Layer 5 of a small transformer language model trained on English Wikipedia (9 layers, counted from 0, width 64).
In attention head 1, each number of a token's query or key is one row of weights dot the token's vector x plus its bias. A token spreads its attention over itself and the tokens before it by the softmax of 0.177 times query dot key.
The model reads these tokens: "itt" "ings" "," " m" "ach" "in" "ery" " parts" "," " and" " c" "hem" "ical" "-b" "ased" " product" "s" "." " Mexico" "'s" " main" " ex" "port" "s" " to" " Ant" "ig" "ua" " and" " Bar" "b" "ud"

Query weights of the head. A number n stands for (n - 500) times 0.0018.
q0 (bias 0.325): 721,635,655,613,612,651,559,590,505,408,501,361,241,563,520,577,558,437,685,473,577,340,437,407,805,389,652,672,580,432,490,404,463,305,580,656,565,376,421,496,470,557,368,284,274,326,382,748,365,637,334,547,557,492,589,654,583,485,381,426,223,358,526,555
q1 (bias 0.215): 425,492,406,321,459,645,316,282,477,449,457,715,338,517,670,476,612,560,531,541,641,546,547,178,524,621,493,588,608,542,487,543,572,443,641,485,578,337,630,486,243,434,427,464,418,501,574,528,474,657,563,585,615,462,553,384,517,408,410,592,426,409,613,573
q2 (bias -0.174): 338,468,422,520,444,541,661,307,454,518,567,488,682,408,435,409,488,512,469,645,433,521,554,581,435,501,464,432,492,532,754,481,412,571,563,538,378,601,445,612,534,250,589,517,690,647,376,379,466,488,669,389,476,352,477,452,467,536,571,468,394,598,460,663
q3 (bias 0.262): 447,529,493,686,617,479,406,627,467,482,505,621,612,456,588,588,561,524,539,620,713,495,372,374,634,505,521,508,401,467,354,362,540,278,534,458,456,442,393,463,473,461,439,534,413,424,380,596,372,697,383,495,483,408,556,445,601,521,490,687,615,401,530,524
q4 (bias 0.343): 626,517,651,370,457,254,524,479,611,487,563,649,385,480,561,420,699,367,562,559,458,539,392,427,644,627,445,605,468,504,512,622,464,513,590,530,472,524,416,427,405,647,309,468,378,664,531,409,512,480,582,575,549,538,473,536,562,301,431,409,369,305,551,644
q5 (bias -0.292): 421,574,453,595,624,619,378,360,353,605,509,528,599,459,570,522,327,464,369,408,268,515,463,571,391,472,559,456,483,598,595,562,550,506,540,492,567,657,555,458,515,436,701,565,525,540,455,392,613,405,478,499,393,426,339,623,476,602,402,631,387,480,537,607
q6 (bias 0.099): 540,585,494,599,417,437,543,575,694,511,487,354,334,549,507,343,445,382,524,485,419,453,594,450,672,317,568,538,563,484,564,377,551,547,509,484,541,442,521,369,407,381,500,453,508,519,489,580,521,454,518,512,290,579,629,702,420,421,388,693,518,553,541,594
q7 (bias 0.211): 705,635,506,501,375,334,389,476,536,723,547,451,341,501,566,359,487,440,490,565,693,565,571,486,523,450,552,515,447,674,474,619,361,622,585,501,509,567,493,386,405,556,543,447,409,367,491,648,493,652,162,651,493,564,481,327,407,406,522,391,479,540,595,545
q8 (bias -0.281): 510,747,426,545,550,288,575,427,341,268,572,604,505,372,441,552,439,469,558,353,449,660,677,485,504,290,478,589,508,586,602,497,490,613,637,538,503,448,475,322,485,368,622,582,550,481,675,281,599,440,557,411,527,566,392,625,556,509,511,501,612,471,251,520
q9 (bias 0.119): 497,523,371,533,590,489,440,610,535,425,434,288,479,490,497,559,419,425,392,563,443,584,609,597,596,665,415,492,638,502,597,444,579,413,472,363,514,467,615,338,539,522,506,428,420,708,594,504,596,483,470,482,487,573,593,483,606,600,444,307,241,445,534,534
q10 (bias -0.195): 203,180,327,392,465,551,550,337,466,647,448,486,653,568,421,597,254,457,367,428,397,332,433,539,334,519,310,739,649,574,504,597,472,416,750,539,566,611,516,547,609,447,553,532,630,721,682,399,519,653,462,550,534,526,474,494,429,632,590,562,655,462,434,272
q11 (bias -0.008): 413,517,706,404,562,494,337,581,498,379,611,452,361,582,696,588,461,541,500,651,545,521,568,394,593,347,751,487,493,224,449,431,551,496,598,479,476,501,540,464,478,491,338,523,552,458,493,400,473,597,379,348,454,779,430,638,454,456,494,491,320,483,563,632
q12 (bias -0.039): 641,467,601,527,559,283,424,349,797,432,451,680,541,473,358,599,425,511,408,480,567,360,499,433,419,616,455,433,400,431,423,562,638,400,421,661,490,487,372,485,535,490,455,537,553,541,455,386,731,605,390,482,494,591,507,562,544,384,569,499,530,672,345,561
q13 (bias -0.230): 499,163,323,647,448,648,585,457,410,664,674,506,565,504,300,512,528,595,410,353,361,627,486,532,310,448,398,389,455,587,532,442,454,575,461,555,565,627,550,582,470,379,404,415,475,672,496,463,690,363,739,435,596,539,427,494,427,700,639,596,568,416,357,471
q14 (bias 0.060): 564,575,588,489,353,415,400,606,414,402,426,566,392,493,565,472,411,522,642,404,537,497,601,447,769,433,734,606,661,526,399,509,429,401,506,384,715,317,518,415,477,728,179,427,467,553,446,475,487,612,441,523,485,470,431,493,501,440,503,513,615,468,491,690
q15 (bias -0.017): 533,518,661,373,561,475,493,468,475,582,528,584,364,581,663,541,464,434,565,448,686,674,409,472,524,377,563,498,500,422,496,407,555,425,536,187,575,419,460,660,421,476,330,540,541,425,606,577,287,265,488,514,559,716,560,456,523,451,432,465,384,620,540,570
q16 (bias -0.061): 416,431,325,466,401,663,508,604,437,549,433,512,497,506,439,508,664,341,489,476,491,451,684,475,595,459,497,314,552,606,521,543,385,578,423,476,442,515,454,545,708,631,526,355,521,475,446,563,667,456,557,548,401,387,616,580,407,533,441,437,466,542,530,543
q17 (bias -0.171): 600,416,449,418,378,539,535,360,437,690,597,284,716,529,336,500,649,451,541,387,587,519,498,565,368,450,395,506,561,402,627,579,571,493,461,454,287,550,545,285,610,445,568,656,490,450,337,495,578,520,641,602,500,388,516,603,523,445,706,653,496,649,209,415
q18 (bias 0.258): 546,569,625,567,284,377,375,437,465,251,466,670,437,557,672,673,558,407,555,628,627,475,592,435,773,593,599,550,568,643,456,287,514,561,593,386,536,350,546,465,361,648,243,350,443,395,673,393,600,513,489,495,551,668,452,445,548,333,426,443,425,317,544,504
q19 (bias 0.089): 369,587,715,360,418,518,449,501,445,549,477,637,493,563,365,435,373,476,470,500,558,439,688,768,651,440,399,619,355,403,497,489,551,373,561,597,525,429,606,449,622,522,471,401,462,553,413,602,514,348,581,520,508,518,646,478,489,239,554,446,423,485,531,649
q20 (bias 0.219): 528,606,435,355,439,345,401,558,361,596,278,588,506,586,566,494,475,485,633,618,504,524,580,321,730,499,604,656,497,529,352,707,440,581,614,359,456,445,490,490,471,600,515,215,503,381,571,458,522,528,332,605,586,542,614,385,437,566,490,537,411,546,524,391
q21 (bias 0.008): 495,537,529,457,452,345,364,430,515,396,371,777,208,565,621,712,705,446,500,429,536,471,657,533,372,459,537,604,555,467,656,388,512,374,530,501,558,462,454,637,489,643,397,487,335,499,441,548,394,477,485,439,464,362,612,344,586,448,677,542,656,444,520,526
q22 (bias -0.038): 387,411,540,447,487,475,523,412,437,551,576,377,712,495,475,486,637,579,472,300,508,556,305,590,266,364,444,527,428,379,420,601,565,589,498,523,397,489,533,681,728,259,585,585,608,619,448,236,551,547,463,614,542,446,611,511,484,707,521,521,566,466,457,450
q23 (bias -0.066): 602,498,610,363,600,553,563,327,436,481,449,500,352,452,354,525,483,646,272,554,660,361,537,431,541,434,390,557,466,542,654,475,450,518,468,419,441,380,353,579,594,641,443,453,392,418,420,450,599,566,542,509,574,610,520,432,569,511,553,658,592,588,582,487
q24 (bias -0.102): 537,433,304,283,597,431,533,500,557,459,610,438,629,641,335,506,467,709,396,324,371,591,604,543,286,435,567,497,476,610,714,379,758,364,373,425,554,549,463,526,499,389,576,566,470,507,444,373,564,514,619,523,621,435,497,627,482,342,679,439,633,552,398,499
q25 (bias 0.028): 448,528,593,457,612,485,484,193,455,464,476,498,401,303,648,423,527,587,609,529,444,547,401,519,640,451,510,548,540,439,424,497,631,518,443,329,390,507,527,684,583,555,357,567,462,589,727,488,597,527,532,500,398,412,572,473,485,366,610,509,476,397,668,444
q26 (bias 0.395): 578,511,471,571,511,525,226,412,614,474,554,584,536,447,494,529,535,434,744,494,622,648,376,464,746,621,592,606,443,455,540,459,506,581,582,683,619,542,429,495,518,487,499,416,291,358,409,492,454,572,388,483,559,539,524,291,434,420,340,355,465,504,495,411
q27 (bias 0.037): 455,635,781,392,314,432,388,430,404,402,654,709,213,331,598,509,409,486,708,614,550,536,400,331,454,477,527,450,392,459,527,385,581,675,461,264,654,367,614,650,380,618,530,484,634,414,591,629,456,698,486,453,568,523,492,603,701,482,538,493,424,378,417,507
q28 (bias -0.202): 468,553,710,515,430,569,394,494,511,224,515,533,383,478,531,345,580,507,577,567,591,694,721,301,799,301,505,691,497,739,732,373,577,433,572,383,541,429,554,398,584,492,184,323,389,660,533,745,411,415,522,425,605,334,475,402,504,414,272,387,573,533,537,585
q29 (bias -0.156): 421,419,966,428,736,538,426,427,523,517,479,622,344,339,502,580,495,469,501,495,376,537,611,591,694,457,558,441,300,561,621,396,450,473,507,463,612,424,637,512,405,488,409,491,431,547,649,345,533,500,415,416,452,529,467,433,561,520,536,280,627,560,423,586
q30 (bias 0.143): 595,631,511,301,281,376,342,587,520,447,636,581,341,485,668,510,492,532,674,491,567,411,488,259,618,556,610,611,453,575,375,448,435,487,662,367,551,613,381,408,561,559,532,590,432,396,428,560,572,601,397,363,450,453,438,543,502,648,623,391,384,609,569,501
q31 (bias 0.222): 618,721,480,484,501,454,349,571,623,488,566,685,434,480,659,424,446,426,484,583,438,375,535,543,640,474,565,485,350,359,466,375,562,515,601,407,545,447,438,485,477,527,531,291,521,453,750,631,473,623,375,499,588,407,340,570,541,424,440,329,556,543,478,580

Key weights of the head. A number n stands for (n - 500) times 0.0016.
k0 (bias 0.241): 580,552,677,595,576,469,351,737,620,623,407,803,403,322,660,462,292,472,638,424,521,347,535,603,773,576,647,393,363,654,366,538,660,453,496,503,579,316,338,510,476,428,568,533,532,471,397,307,570,588,22,282,535,576,262,439,631,662,545,428,513,443,404,595
k1 (bias 0.309): 424,427,450,372,346,714,505,313,619,446,488,431,667,337,576,340,548,473,617,613,446,419,623,600,573,531,373,454,523,403,395,495,535,588,516,608,385,515,514,709,365,459,576,538,674,415,571,512,306,750,539,543,375,261,495,442,488,598,630,391,308,679,541,556
k2 (bias -0.253): 449,471,387,468,600,531,509,537,565,717,584,209,694,488,336,754,266,477,326,304,606,386,664,559,332,606,437,766,482,472,476,648,552,405,553,492,325,562,571,329,547,382,571,450,490,498,384,589,753,417,674,609,581,628,452,454,480,459,275,458,493,637,420,363
k3 (bias 0.256): 574,520,456,403,687,506,678,516,549,456,529,557,430,453,376,307,534,513,576,505,585,566,590,496,495,494,490,353,236,564,340,660,400,504,643,386,462,454,331,618,301,377,623,506,507,436,565,563,366,643,385,578,633,443,493,322,556,600,700,343,578,510,694,544
k4 (bias 0.276): 255,569,428,405,456,490,558,533,581,523,373,343,673,426,504,540,488,391,557,423,464,598,488,688,667,597,400,391,526,607,531,441,613,356,393,562,669,411,481,528,404,396,509,480,430,634,671,375,381,574,532,515,392,428,621,504,328,595,462,512,432,597,638,654
k5 (bias -0.237): 628,569,512,526,513,423,331,286,717,555,369,444,520,661,597,512,442,609,245,582,673,471,557,464,570,614,550,583,465,408,400,545,522,591,490,553,693,500,508,456,365,542,485,544,383,427,523,501,429,260,538,519,548,574,559,365,527,411,497,551,452,425,516,451
k6 (bias 0.220): 603,621,630,371,788,222,427,607,711,471,431,638,389,527,604,506,491,350,493,676,339,440,587,450,402,564,420,525,499,613,387,239,439,416,620,700,569,416,404,457,418,637,591,478,473,542,492,301,579,471,525,548,455,445,487,517,477,482,387,479,581,569,441,563
k7 (bias 0.283): 578,528,590,440,513,369,469,309,659,464,415,641,366,634,503,422,502,699,555,474,404,547,609,605,527,539,635,421,581,486,510,511,555,379,441,455,365,487,394,311,294,417,608,427,428,638,482,511,676,769,613,468,334,453,394,499,534,578,584,641,360,393,554,485
k8 (bias -0.273): 453,598,665,577,520,386,270,547,476,413,558,493,406,381,609,574,415,569,533,535,748,634,416,468,550,671,619,664,424,531,520,95,704,450,583,656,494,596,480,428,481,523,441,361,309,474,244,627,350,622,658,444,424,374,575,448,445,472,444,401,553,537,557,537
k9 (bias 0.176): 623,593,517,732,429,576,504,411,722,503,485,574,484,481,487,609,449,450,373,521,460,383,329,299,750,532,577,570,438,576,612,591,619,510,372,526,530,532,487,667,438,426,341,436,411,343,515,486,682,556,527,537,555,436,330,446,337,385,555,318,361,514,537,604
k10 (bias -0.223): 357,231,426,509,697,720,690,512,308,467,674,397,639,674,552,402,586,393,177,530,673,523,284,614,573,549,474,404,670,428,473,607,437,663,389,487,340,522,636,436,628,568,485,483,549,581,512,652,393,517,800,543,346,638,329,474,525,477,458,418,310,413,405,340
k11 (bias 0.170): 220,559,606,435,632,550,445,516,613,597,330,596,550,293,456,394,521,582,660,524,511,462,739,341,460,417,613,548,632,506,468,633,505,606,403,591,494,678,585,572,337,536,440,463,533,349,271,449,374,532,375,574,456,426,318,568,548,530,435,465,512,480,525,635
k12 (bias -0.059): 472,549,395,513,473,567,466,480,602,528,315,590,684,469,587,578,533,366,675,437,442,739,426,540,502,514,555,608,527,682,445,572,641,256,522,383,395,423,599,475,597,478,479,397,299,375,464,630,355,477,557,597,490,253,506,640,436,483,298,476,581,495,522,627
k13 (bias -0.236): 508,423,432,709,416,911,514,712,470,562,508,612,320,497,333,689,571,364,136,499,631,759,425,587,362,597,402,658,697,330,466,445,490,360,314,662,389,443,509,242,316,579,342,603,506,544,576,491,525,450,448,562,529,511,666,526,531,394,444,582,491,462,564,456
k14 (bias 0.135): 549,390,662,411,404,490,514,426,477,600,335,349,577,494,653,581,406,635,694,519,559,400,640,456,400,507,551,360,615,667,488,572,582,512,483,350,396,577,477,427,536,458,483,428,428,510,254,548,482,511,461,396,202,430,497,669,598,538,504,301,796,628,515,677
k15 (bias 0.207): 447,431,497,505,455,453,457,256,630,535,553,620,547,396,383,437,576,687,583,536,487,492,611,660,557,448,424,693,659,342,399,524,501,583,504,519,620,590,455,714,447,465,330,574,726,708,286,539,415,434,458,541,257,280,434,517,534,548,368,360,535,449,499,570
k16 (bias -0.153): 657,744,446,409,369,506,636,546,333,364,513,524,451,556,470,429,386,507,494,560,512,423,496,526,384,503,409,461,519,536,617,517,611,607,446,455,524,438,383,585,643,523,615,631,401,506,324,248,613,400,481,385,504,482,573,730,559,444,556,559,502,538,460,484
k17 (bias -0.255): 689,657,271,629,478,565,476,627,268,633,598,600,503,495,376,426,655,439,176,449,618,550,582,574,372,550,394,471,264,505,534,491,592,372,383,615,531,594,435,343,490,517,627,272,644,516,694,520,504,490,622,538,426,492,702,579,553,265,366,594,278,441,487,570
k18 (bias 0.253): 495,285,518,417,496,479,387,486,486,438,448,493,599,279,612,547,399,635,640,656,394,683,542,439,729,530,575,703,584,647,594,393,676,610,376,524,464,529,336,624,359,396,284,407,396,318,528,447,472,609,514,360,415,390,443,517,414,683,473,369,570,693,638,494
k19 (bias 0.152): 524,589,352,596,533,308,623,572,652,356,233,611,479,505,531,526,477,424,480,459,435,559,437,404,478,668,430,446,741,676,605,440,524,732,623,385,582,392,374,562,517,663,382,356,574,410,415,442,385,561,377,518,475,409,476,694,570,617,504,576,285,650,390,426
k20 (bias 0.163): 631,366,526,459,582,507,513,476,579,473,481,498,596,558,500,381,502,582,810,262,399,557,494,524,287,460,680,299,588,626,595,532,491,698,339,446,362,526,501,590,553,391,676,602,514,555,356,397,507,571,597,197,407,382,383,399,452,487,524,506,541,736,442,567
k21 (bias 0.158): 418,358,528,303,223,578,524,482,310,508,520,511,734,513,637,373,370,500,636,432,620,667,555,433,658,582,427,382,566,686,532,536,491,403,545,461,618,455,508,568,365,627,328,402,773,681,377,562,399,479,491,436,497,357,530,580,576,360,584,472,523,580,483,435
k22 (bias -0.265): 502,328,300,308,518,637,612,460,525,700,618,413,584,405,348,417,608,643,299,429,437,505,537,483,209,663,578,204,523,357,448,627,449,523,516,591,491,638,658,410,533,370,606,573,650,496,529,545,450,421,637,510,490,662,487,445,716,397,526,629,528,321,480,550
k23 (bias 0.122): 465,402,122,381,220,506,635,541,304,585,490,653,593,495,623,540,660,516,511,650,621,582,465,540,412,586,440,634,517,551,264,607,323,463,658,704,599,521,481,406,482,765,518,448,483,588,548,503,443,542,320,413,551,452,535,482,469,372,553,586,313,443,382,426
k24 (bias -0.251): 511,471,257,547,476,588,372,641,573,237,511,511,430,326,528,512,379,586,393,422,450,563,623,489,476,526,450,455,574,553,454,483,450,424,601,592,436,600,610,528,579,620,538,258,592,490,738,833,335,453,670,435,586,557,464,529,631,206,439,405,580,500,397,622
k25 (bias 0.231): 391,529,413,320,417,574,376,316,502,668,557,457,625,542,368,495,481,672,382,617,680,530,427,478,464,669,403,484,691,515,528,610,266,453,437,425,459,607,723,586,501,319,575,348,538,599,406,458,450,448,526,526,448,525,525,409,383,576,479,518,697,637,474,530
k26 (bias 0.234): 514,479,531,593,580,569,516,444,553,309,584,494,643,474,398,622,386,473,452,440,397,560,711,522,662,472,811,301,527,470,428,494,455,422,643,489,436,599,485,585,470,405,576,475,526,458,542,368,683,387,408,532,374,542,267,470,438,585,466,473,693,486,413,420
k27 (bias 0.264): 394,500,512,370,385,511,580,377,525,506,386,479,555,293,602,421,702,608,708,502,636,753,478,574,733,488,503,628,688,441,303,340,478,391,469,581,369,477,411,454,513,412,338,349,576,531,443,264,573,434,508,516,433,420,559,364,541,779,577,554,522,578,557,522
k28 (bias -0.125): 430,288,714,400,415,365,665,576,600,450,345,412,590,419,323,658,375,380,459,664,445,455,651,561,462,668,462,618,426,519,375,404,574,413,604,591,401,648,304,447,897,603,152,191,640,518,201,329,523,644,469,281,464,483,560,830,404,572,637,450,587,916,623,498
k29 (bias -0.164): 316,569,569,538,281,418,505,400,451,448,513,423,660,537,501,698,561,506,554,469,483,628,514,471,590,652,590,719,606,535,610,737,353,431,629,454,505,601,382,333,604,648,194,353,547,427,233,494,274,281,592,299,359,547,460,483,477,712,467,534,724,419,526,692
k30 (bias 0.099): 629,634,684,413,716,578,547,371,474,277,465,353,725,431,396,521,255,546,765,384,585,639,636,451,353,336,413,303,520,565,412,631,355,470,419,632,552,611,599,541,687,263,594,431,487,441,267,537,602,499,555,524,399,374,377,599,571,667,530,353,540,505,402,623
k31 (bias 0.231): 467,692,515,300,595,229,534,445,611,322,525,495,362,358,673,457,506,484,719,452,436,583,497,697,791,356,640,329,442,695,347,380,487,524,411,555,380,616,466,651,483,515,380,424,334,558,391,556,541,446,463,335,582,456,618,401,499,729,450,562,577,611,516,448

The vector x that enters this layer's attention at each token. A number n stands for (n - 500) times 0.0076.
0 "itt": 578,697,402,824,384,648,448,555,365,620,632,535,380,556,376,648,537,415,120,501,498,461,416,460,466,500,518,585,315,375,445,524,474,532,468,534,570,574,497,387,536,578,627,614,403,433,780,613,545,498,635,691,576,674,455,612,462,260,339,489,111,266,423,558
1 "ings": 586,611,327,875,508,650,363,736,391,541,605,526,485,582,406,610,605,424,240,489,553,412,380,476,532,409,546,527,326,224,420,530,449,549,508,530,499,537,494,313,485,625,674,637,429,408,708,563,607,444,636,690,521,643,606,609,519,281,344,453,139,295,479,437
2 ",": 645,614,295,738,485,693,351,606,346,677,712,566,493,529,452,459,524,371,173,481,541,469,299,516,604,449,492,523,330,316,469,448,444,504,540,524,510,483,370,312,494,564,649,878,430,420,739,677,613,444,586,615,513,659,464,612,385,352,333,543,319,315,450,593
3 " m": 610,422,441,642,590,454,331,606,416,593,606,502,454,481,422,536,803,487,336,458,592,483,322,593,379,609,551,703,326,399,453,400,459,482,524,627,471,508,458,271,466,613,446,661,388,477,706,796,579,259,522,716,654,676,472,525,582,348,448,582,355,78,492,356
4 "ach": 559,601,463,826,568,475,383,605,420,630,663,572,270,588,361,478,695,339,138,435,703,467,542,469,338,500,374,555,354,365,349,601,509,714,491,507,492,535,498,433,446,554,548,726,390,502,626,650,373,411,571,587,705,685,544,472,396,277,492,671,242,494,378,394
5 "in": 543,494,500,842,469,446,357,569,560,573,697,633,432,671,448,538,592,458,54,395,682,451,327,499,425,366,597,482,360,492,305,381,568,476,346,596,546,475,537,366,497,632,584,577,439,636,625,576,454,436,716,694,645,690,610,490,421,301,452,602,238,379,392,363
6 "ery": 570,506,454,855,518,507,390,784,420,622,641,502,481,673,371,651,598,520,208,576,509,455,349,458,573,419,468,558,440,286,345,484,549,518,534,504,514,566,432,292,479,520,624,709,417,423,589,671,491,531,499,660,558,753,571,487,465,156,452,495,150,304,457,441
7 " parts": 619,577,284,872,579,520,461,727,327,608,576,452,420,688,456,547,719,485,337,568,531,451,380,507,620,467,590,520,345,207,263,448,495,622,442,562,425,561,381,347,523,599,619,559,453,466,689,659,487,512,667,587,472,630,572,515,532,336,280,513,222,222,477,423
8 ",": 627,586,289,741,511,619,331,649,341,695,722,535,513,541,459,440,538,356,180,551,552,464,257,528,683,456,469,531,342,334,482,397,456,557,517,511,466,480,341,298,498,560,615,885,448,449,720,665,538,445,564,605,557,675,458,595,373,410,347,583,320,321,480,542
9 " and": 618,542,420,753,453,557,317,615,447,751,582,451,374,484,420,514,640,409,316,442,620,481,239,517,618,392,383,463,364,350,487,332,433,508,435,661,563,402,384,282,434,662,520,936,405,606,655,699,514,374,645,605,529,658,577,588,580,442,417,534,318,262,468,554
10 " c": 530,342,511,703,394,581,365,633,414,485,457,526,382,684,610,484,858,498,80,581,560,413,247,652,335,589,474,623,273,474,536,539,541,561,511,498,451,350,540,387,598,680,400,589,404,516,718,715,444,427,513,587,547,670,451,584,594,403,544,437,248,288,439,533
11 "hem": 526,342,432,781,635,524,395,559,429,760,749,653,334,652,495,507,592,431,408,532,573,528,468,447,438,518,519,616,367,352,457,524,563,546,463,579,475,310,402,372,468,561,404,507,365,522,669,553,557,367,681,667,760,499,481,530,497,27,532,651,223,326,532,369
12 "ical": 565,421,352,789,641,527,426,671,351,593,726,642,440,582,480,530,612,441,280,545,577,316,219,459,643,362,337,558,394,398,484,569,513,495,404,532,554,493,388,262,475,636,419,604,458,517,718,731,514,484,633,700,564,556,522,524,504,287,508,632,84,387,455,519
13 "-b": 558,424,549,742,554,421,449,626,392,567,533,516,330,545,522,311,836,309,213,641,558,582,373,559,359,605,531,683,378,501,599,395,478,445,312,522,438,587,461,374,563,593,465,675,423,501,821,605,373,441,596,705,482,702,457,501,445,275,305,660,238,523,399,477
14 "ased": 520,517,276,789,538,473,373,697,476,509,721,540,370,623,505,495,693,362,322,497,553,328,290,530,587,338,323,641,514,441,454,422,509,582,367,612,646,442,440,368,504,583,558,809,385,491,597,621,539,428,727,659,534,627,535,428,562,269,381,579,134,345,533,490
15 " product": 592,505,365,807,591,425,662,780,479,620,666,482,443,640,498,559,679,320,364,612,497,328,302,369,617,517,441,638,347,399,401,595,422,557,506,508,559,375,432,413,404,585,408,632,499,386,694,628,410,517,758,675,574,624,400,504,488,268,372,571,156,429,327,381
16 "s": 597,524,321,858,487,520,435,714,411,531,553,569,464,718,440,604,679,417,342,663,529,423,320,490,584,418,566,516,494,242,389,394,489,651,392,572,372,385,478,295,437,573,619,683,472,419,678,578,441,416,669,805,592,540,472,528,482,402,385,590,122,365,523,364
17 ".": 566,434,330,702,468,619,320,725,530,611,736,466,342,582,430,491,734,358,230,500,514,413,401,460,681,554,356,470,348,384,565,450,508,582,364,572,408,484,360,408,316,634,586,785,337,445,792,610,638,491,514,736,592,642,510,559,412,517,363,584,394,278,367,439
18 " Mexico": 532,620,432,866,443,540,549,728,530,461,693,405,382,573,592,462,602,436,306,417,614,444,313,495,689,727,462,637,435,271,375,562,407,540,407,520,539,168,428,295,405,525,579,653,338,475,671,637,507,537,648,489,571,598,622,503,432,238,484,627,269,321,528,448
19 "'s": 535,531,355,592,546,586,463,718,472,523,605,530,313,522,380,483,530,455,408,510,599,341,215,533,712,479,371,520,427,388,504,458,470,535,414,553,605,360,367,320,444,671,508,756,403,557,792,729,579,375,570,720,487,692,463,576,543,370,399,657,96,274,622,493
20 " main": 446,533,409,692,595,514,570,669,433,535,618,522,296,485,555,721,758,270,270,580,457,245,361,552,658,410,246,602,375,438,393,525,418,467,589,532,467,520,495,426,337,705,363,703,409,606,689,780,383,496,523,688,498,682,559,517,521,340,451,602,301,306,468,427
21 " ex": 631,223,412,596,525,479,419,571,436,461,606,394,408,569,651,554,664,411,231,608,479,398,203,597,562,442,563,579,370,497,391,299,487,576,328,453,675,371,588,427,261,726,426,644,485,543,615,745,472,410,655,832,618,726,516,490,563,304,370,593,449,434,415,574
22 "port": 488,640,393,822,518,534,522,627,412,647,658,604,336,573,454,553,662,421,354,647,500,324,385,550,588,472,367,628,526,389,359,434,472,673,536,507,504,368,522,358,388,605,415,720,434,323,616,427,335,504,692,751,681,631,529,420,521,194,464,586,186,443,264,545
23 "s": 618,564,341,878,480,526,419,675,417,528,527,602,450,657,426,570,720,462,330,658,507,431,336,553,590,429,590,469,514,232,387,341,519,670,371,567,400,354,483,348,390,616,584,720,446,444,693,560,417,393,645,816,599,486,504,479,471,388,422,563,153,360,514,397
24 " to": 454,543,362,716,483,605,476,620,285,634,510,551,316,554,483,537,698,513,259,672,626,361,314,601,600,337,410,441,421,383,495,394,366,499,300,583,621,446,372,449,301,500,493,888,428,412,681,602,507,364,605,599,591,766,672,535,525,417,369,581,239,437,612,587
25 " Ant": 661,591,500,578,431,701,634,509,315,414,616,488,205,542,744,545,562,475,402,654,527,443,364,560,314,702,348,581,512,327,626,374,509,522,343,750,623,349,414,535,486,591,367,726,501,611,595,629,508,400,677,400,605,468,578,420,427,238,452,614,160,351,380,526
26 "ig": 475,563,439,716,396,525,359,532,472,485,586,567,491,539,586,557,647,412,138,472,577,467,382,461,581,627,305,399,573,561,681,394,661,698,502,534,687,350,518,370,505,655,343,630,406,511,677,544,312,381,618,497,647,519,646,397,617,224,674,642,188,483,335,262
27 "ua": 488,511,335,813,394,532,527,531,437,502,655,598,458,562,654,596,519,391,166,479,727,339,375,562,762,676,442,529,466,279,462,376,533,524,432,466,640,379,472,408,377,496,617,621,455,466,715,592,454,326,574,437,732,515,664,502,394,170,528,678,235,471,517,468
28 " and": 593,551,305,728,440,600,317,547,496,722,574,464,322,470,514,518,630,407,312,523,599,457,248,564,720,490,386,467,483,352,559,263,531,552,427,639,637,361,385,331,330,629,495,917,490,645,618,622,451,318,616,563,558,546,593,568,618,388,428,542,204,390,483,503
29 " Bar": 691,524,403,747,473,598,577,529,468,563,630,506,322,520,605,540,577,601,134,519,675,547,390,531,522,518,304,610,451,392,602,183,721,571,560,636,619,554,491,589,438,535,378,537,369,577,630,602,483,611,402,508,489,482,642,552,478,174,383,560,139,329,375,336
30 "b": 498,681,361,906,444,417,538,556,448,514,641,595,326,605,520,383,791,500,103,468,525,546,343,582,567,712,554,601,548,437,651,138,675,441,482,535,539,386,525,447,537,567,471,532,547,535,580,456,395,357,565,505,573,536,511,473,512,249,471,613,268,456,461,303
31 "ud": 509,717,341,818,471,532,409,528,571,485,807,578,402,723,537,481,585,386,186,454,578,400,290,572,558,478,479,568,595,464,609,352,530,432,432,652,629,382,450,480,350,668,387,576,586,536,560,431,450,432,551,551,570,487,724,523,594,267,380,641,124,374,494,296

Token 5 "in".
To which token does it give the most attention? 2 ","

Token 25 " Ant".
Which token does it look at most, and with what share of its attention? 24 " to", with about 30%

Token 21 " ex".
To which token does it give the most attention? 20 " main"

Token 20 " main".
Which two tokens does it look at most, in order? 19 "'s", 17 "."

Token 10 " c".
Which two tokens does it look at most, in order? 9 " and", 8 ","

Token 26 "ig".
Which token does it look at most, and with what share of its attention? 26 "ig", with about 30%

Token 31 "ud".
To which token does it give the most attention? 28 " and"

Token 4 "ach".
Which token does it look at most, and with what share of its attention? 2 ",", with about 40%

Token 30 "b".
To which token does it give the most attention? 29 " Bar"

Token 27 "ua".
Which token does it look at most, and with what share of its attention? 17 ".", with about 30%

Token 15 " product".
To which token does it give the most attention? 9 " and"

Token 11 "hem".
To which token does it give the most attention? 8 ","

Token 6 "ery".
To which token does it give the most attention? 2 ","

Token 23 "s".
To which token does it give the most attention? 17 "."

Token 9 " and".
To which token does it give the most attention? 9 " and"

Token 24 " to".
Which token does it look at most, and with what share of its attention? 24 " to", with about 30%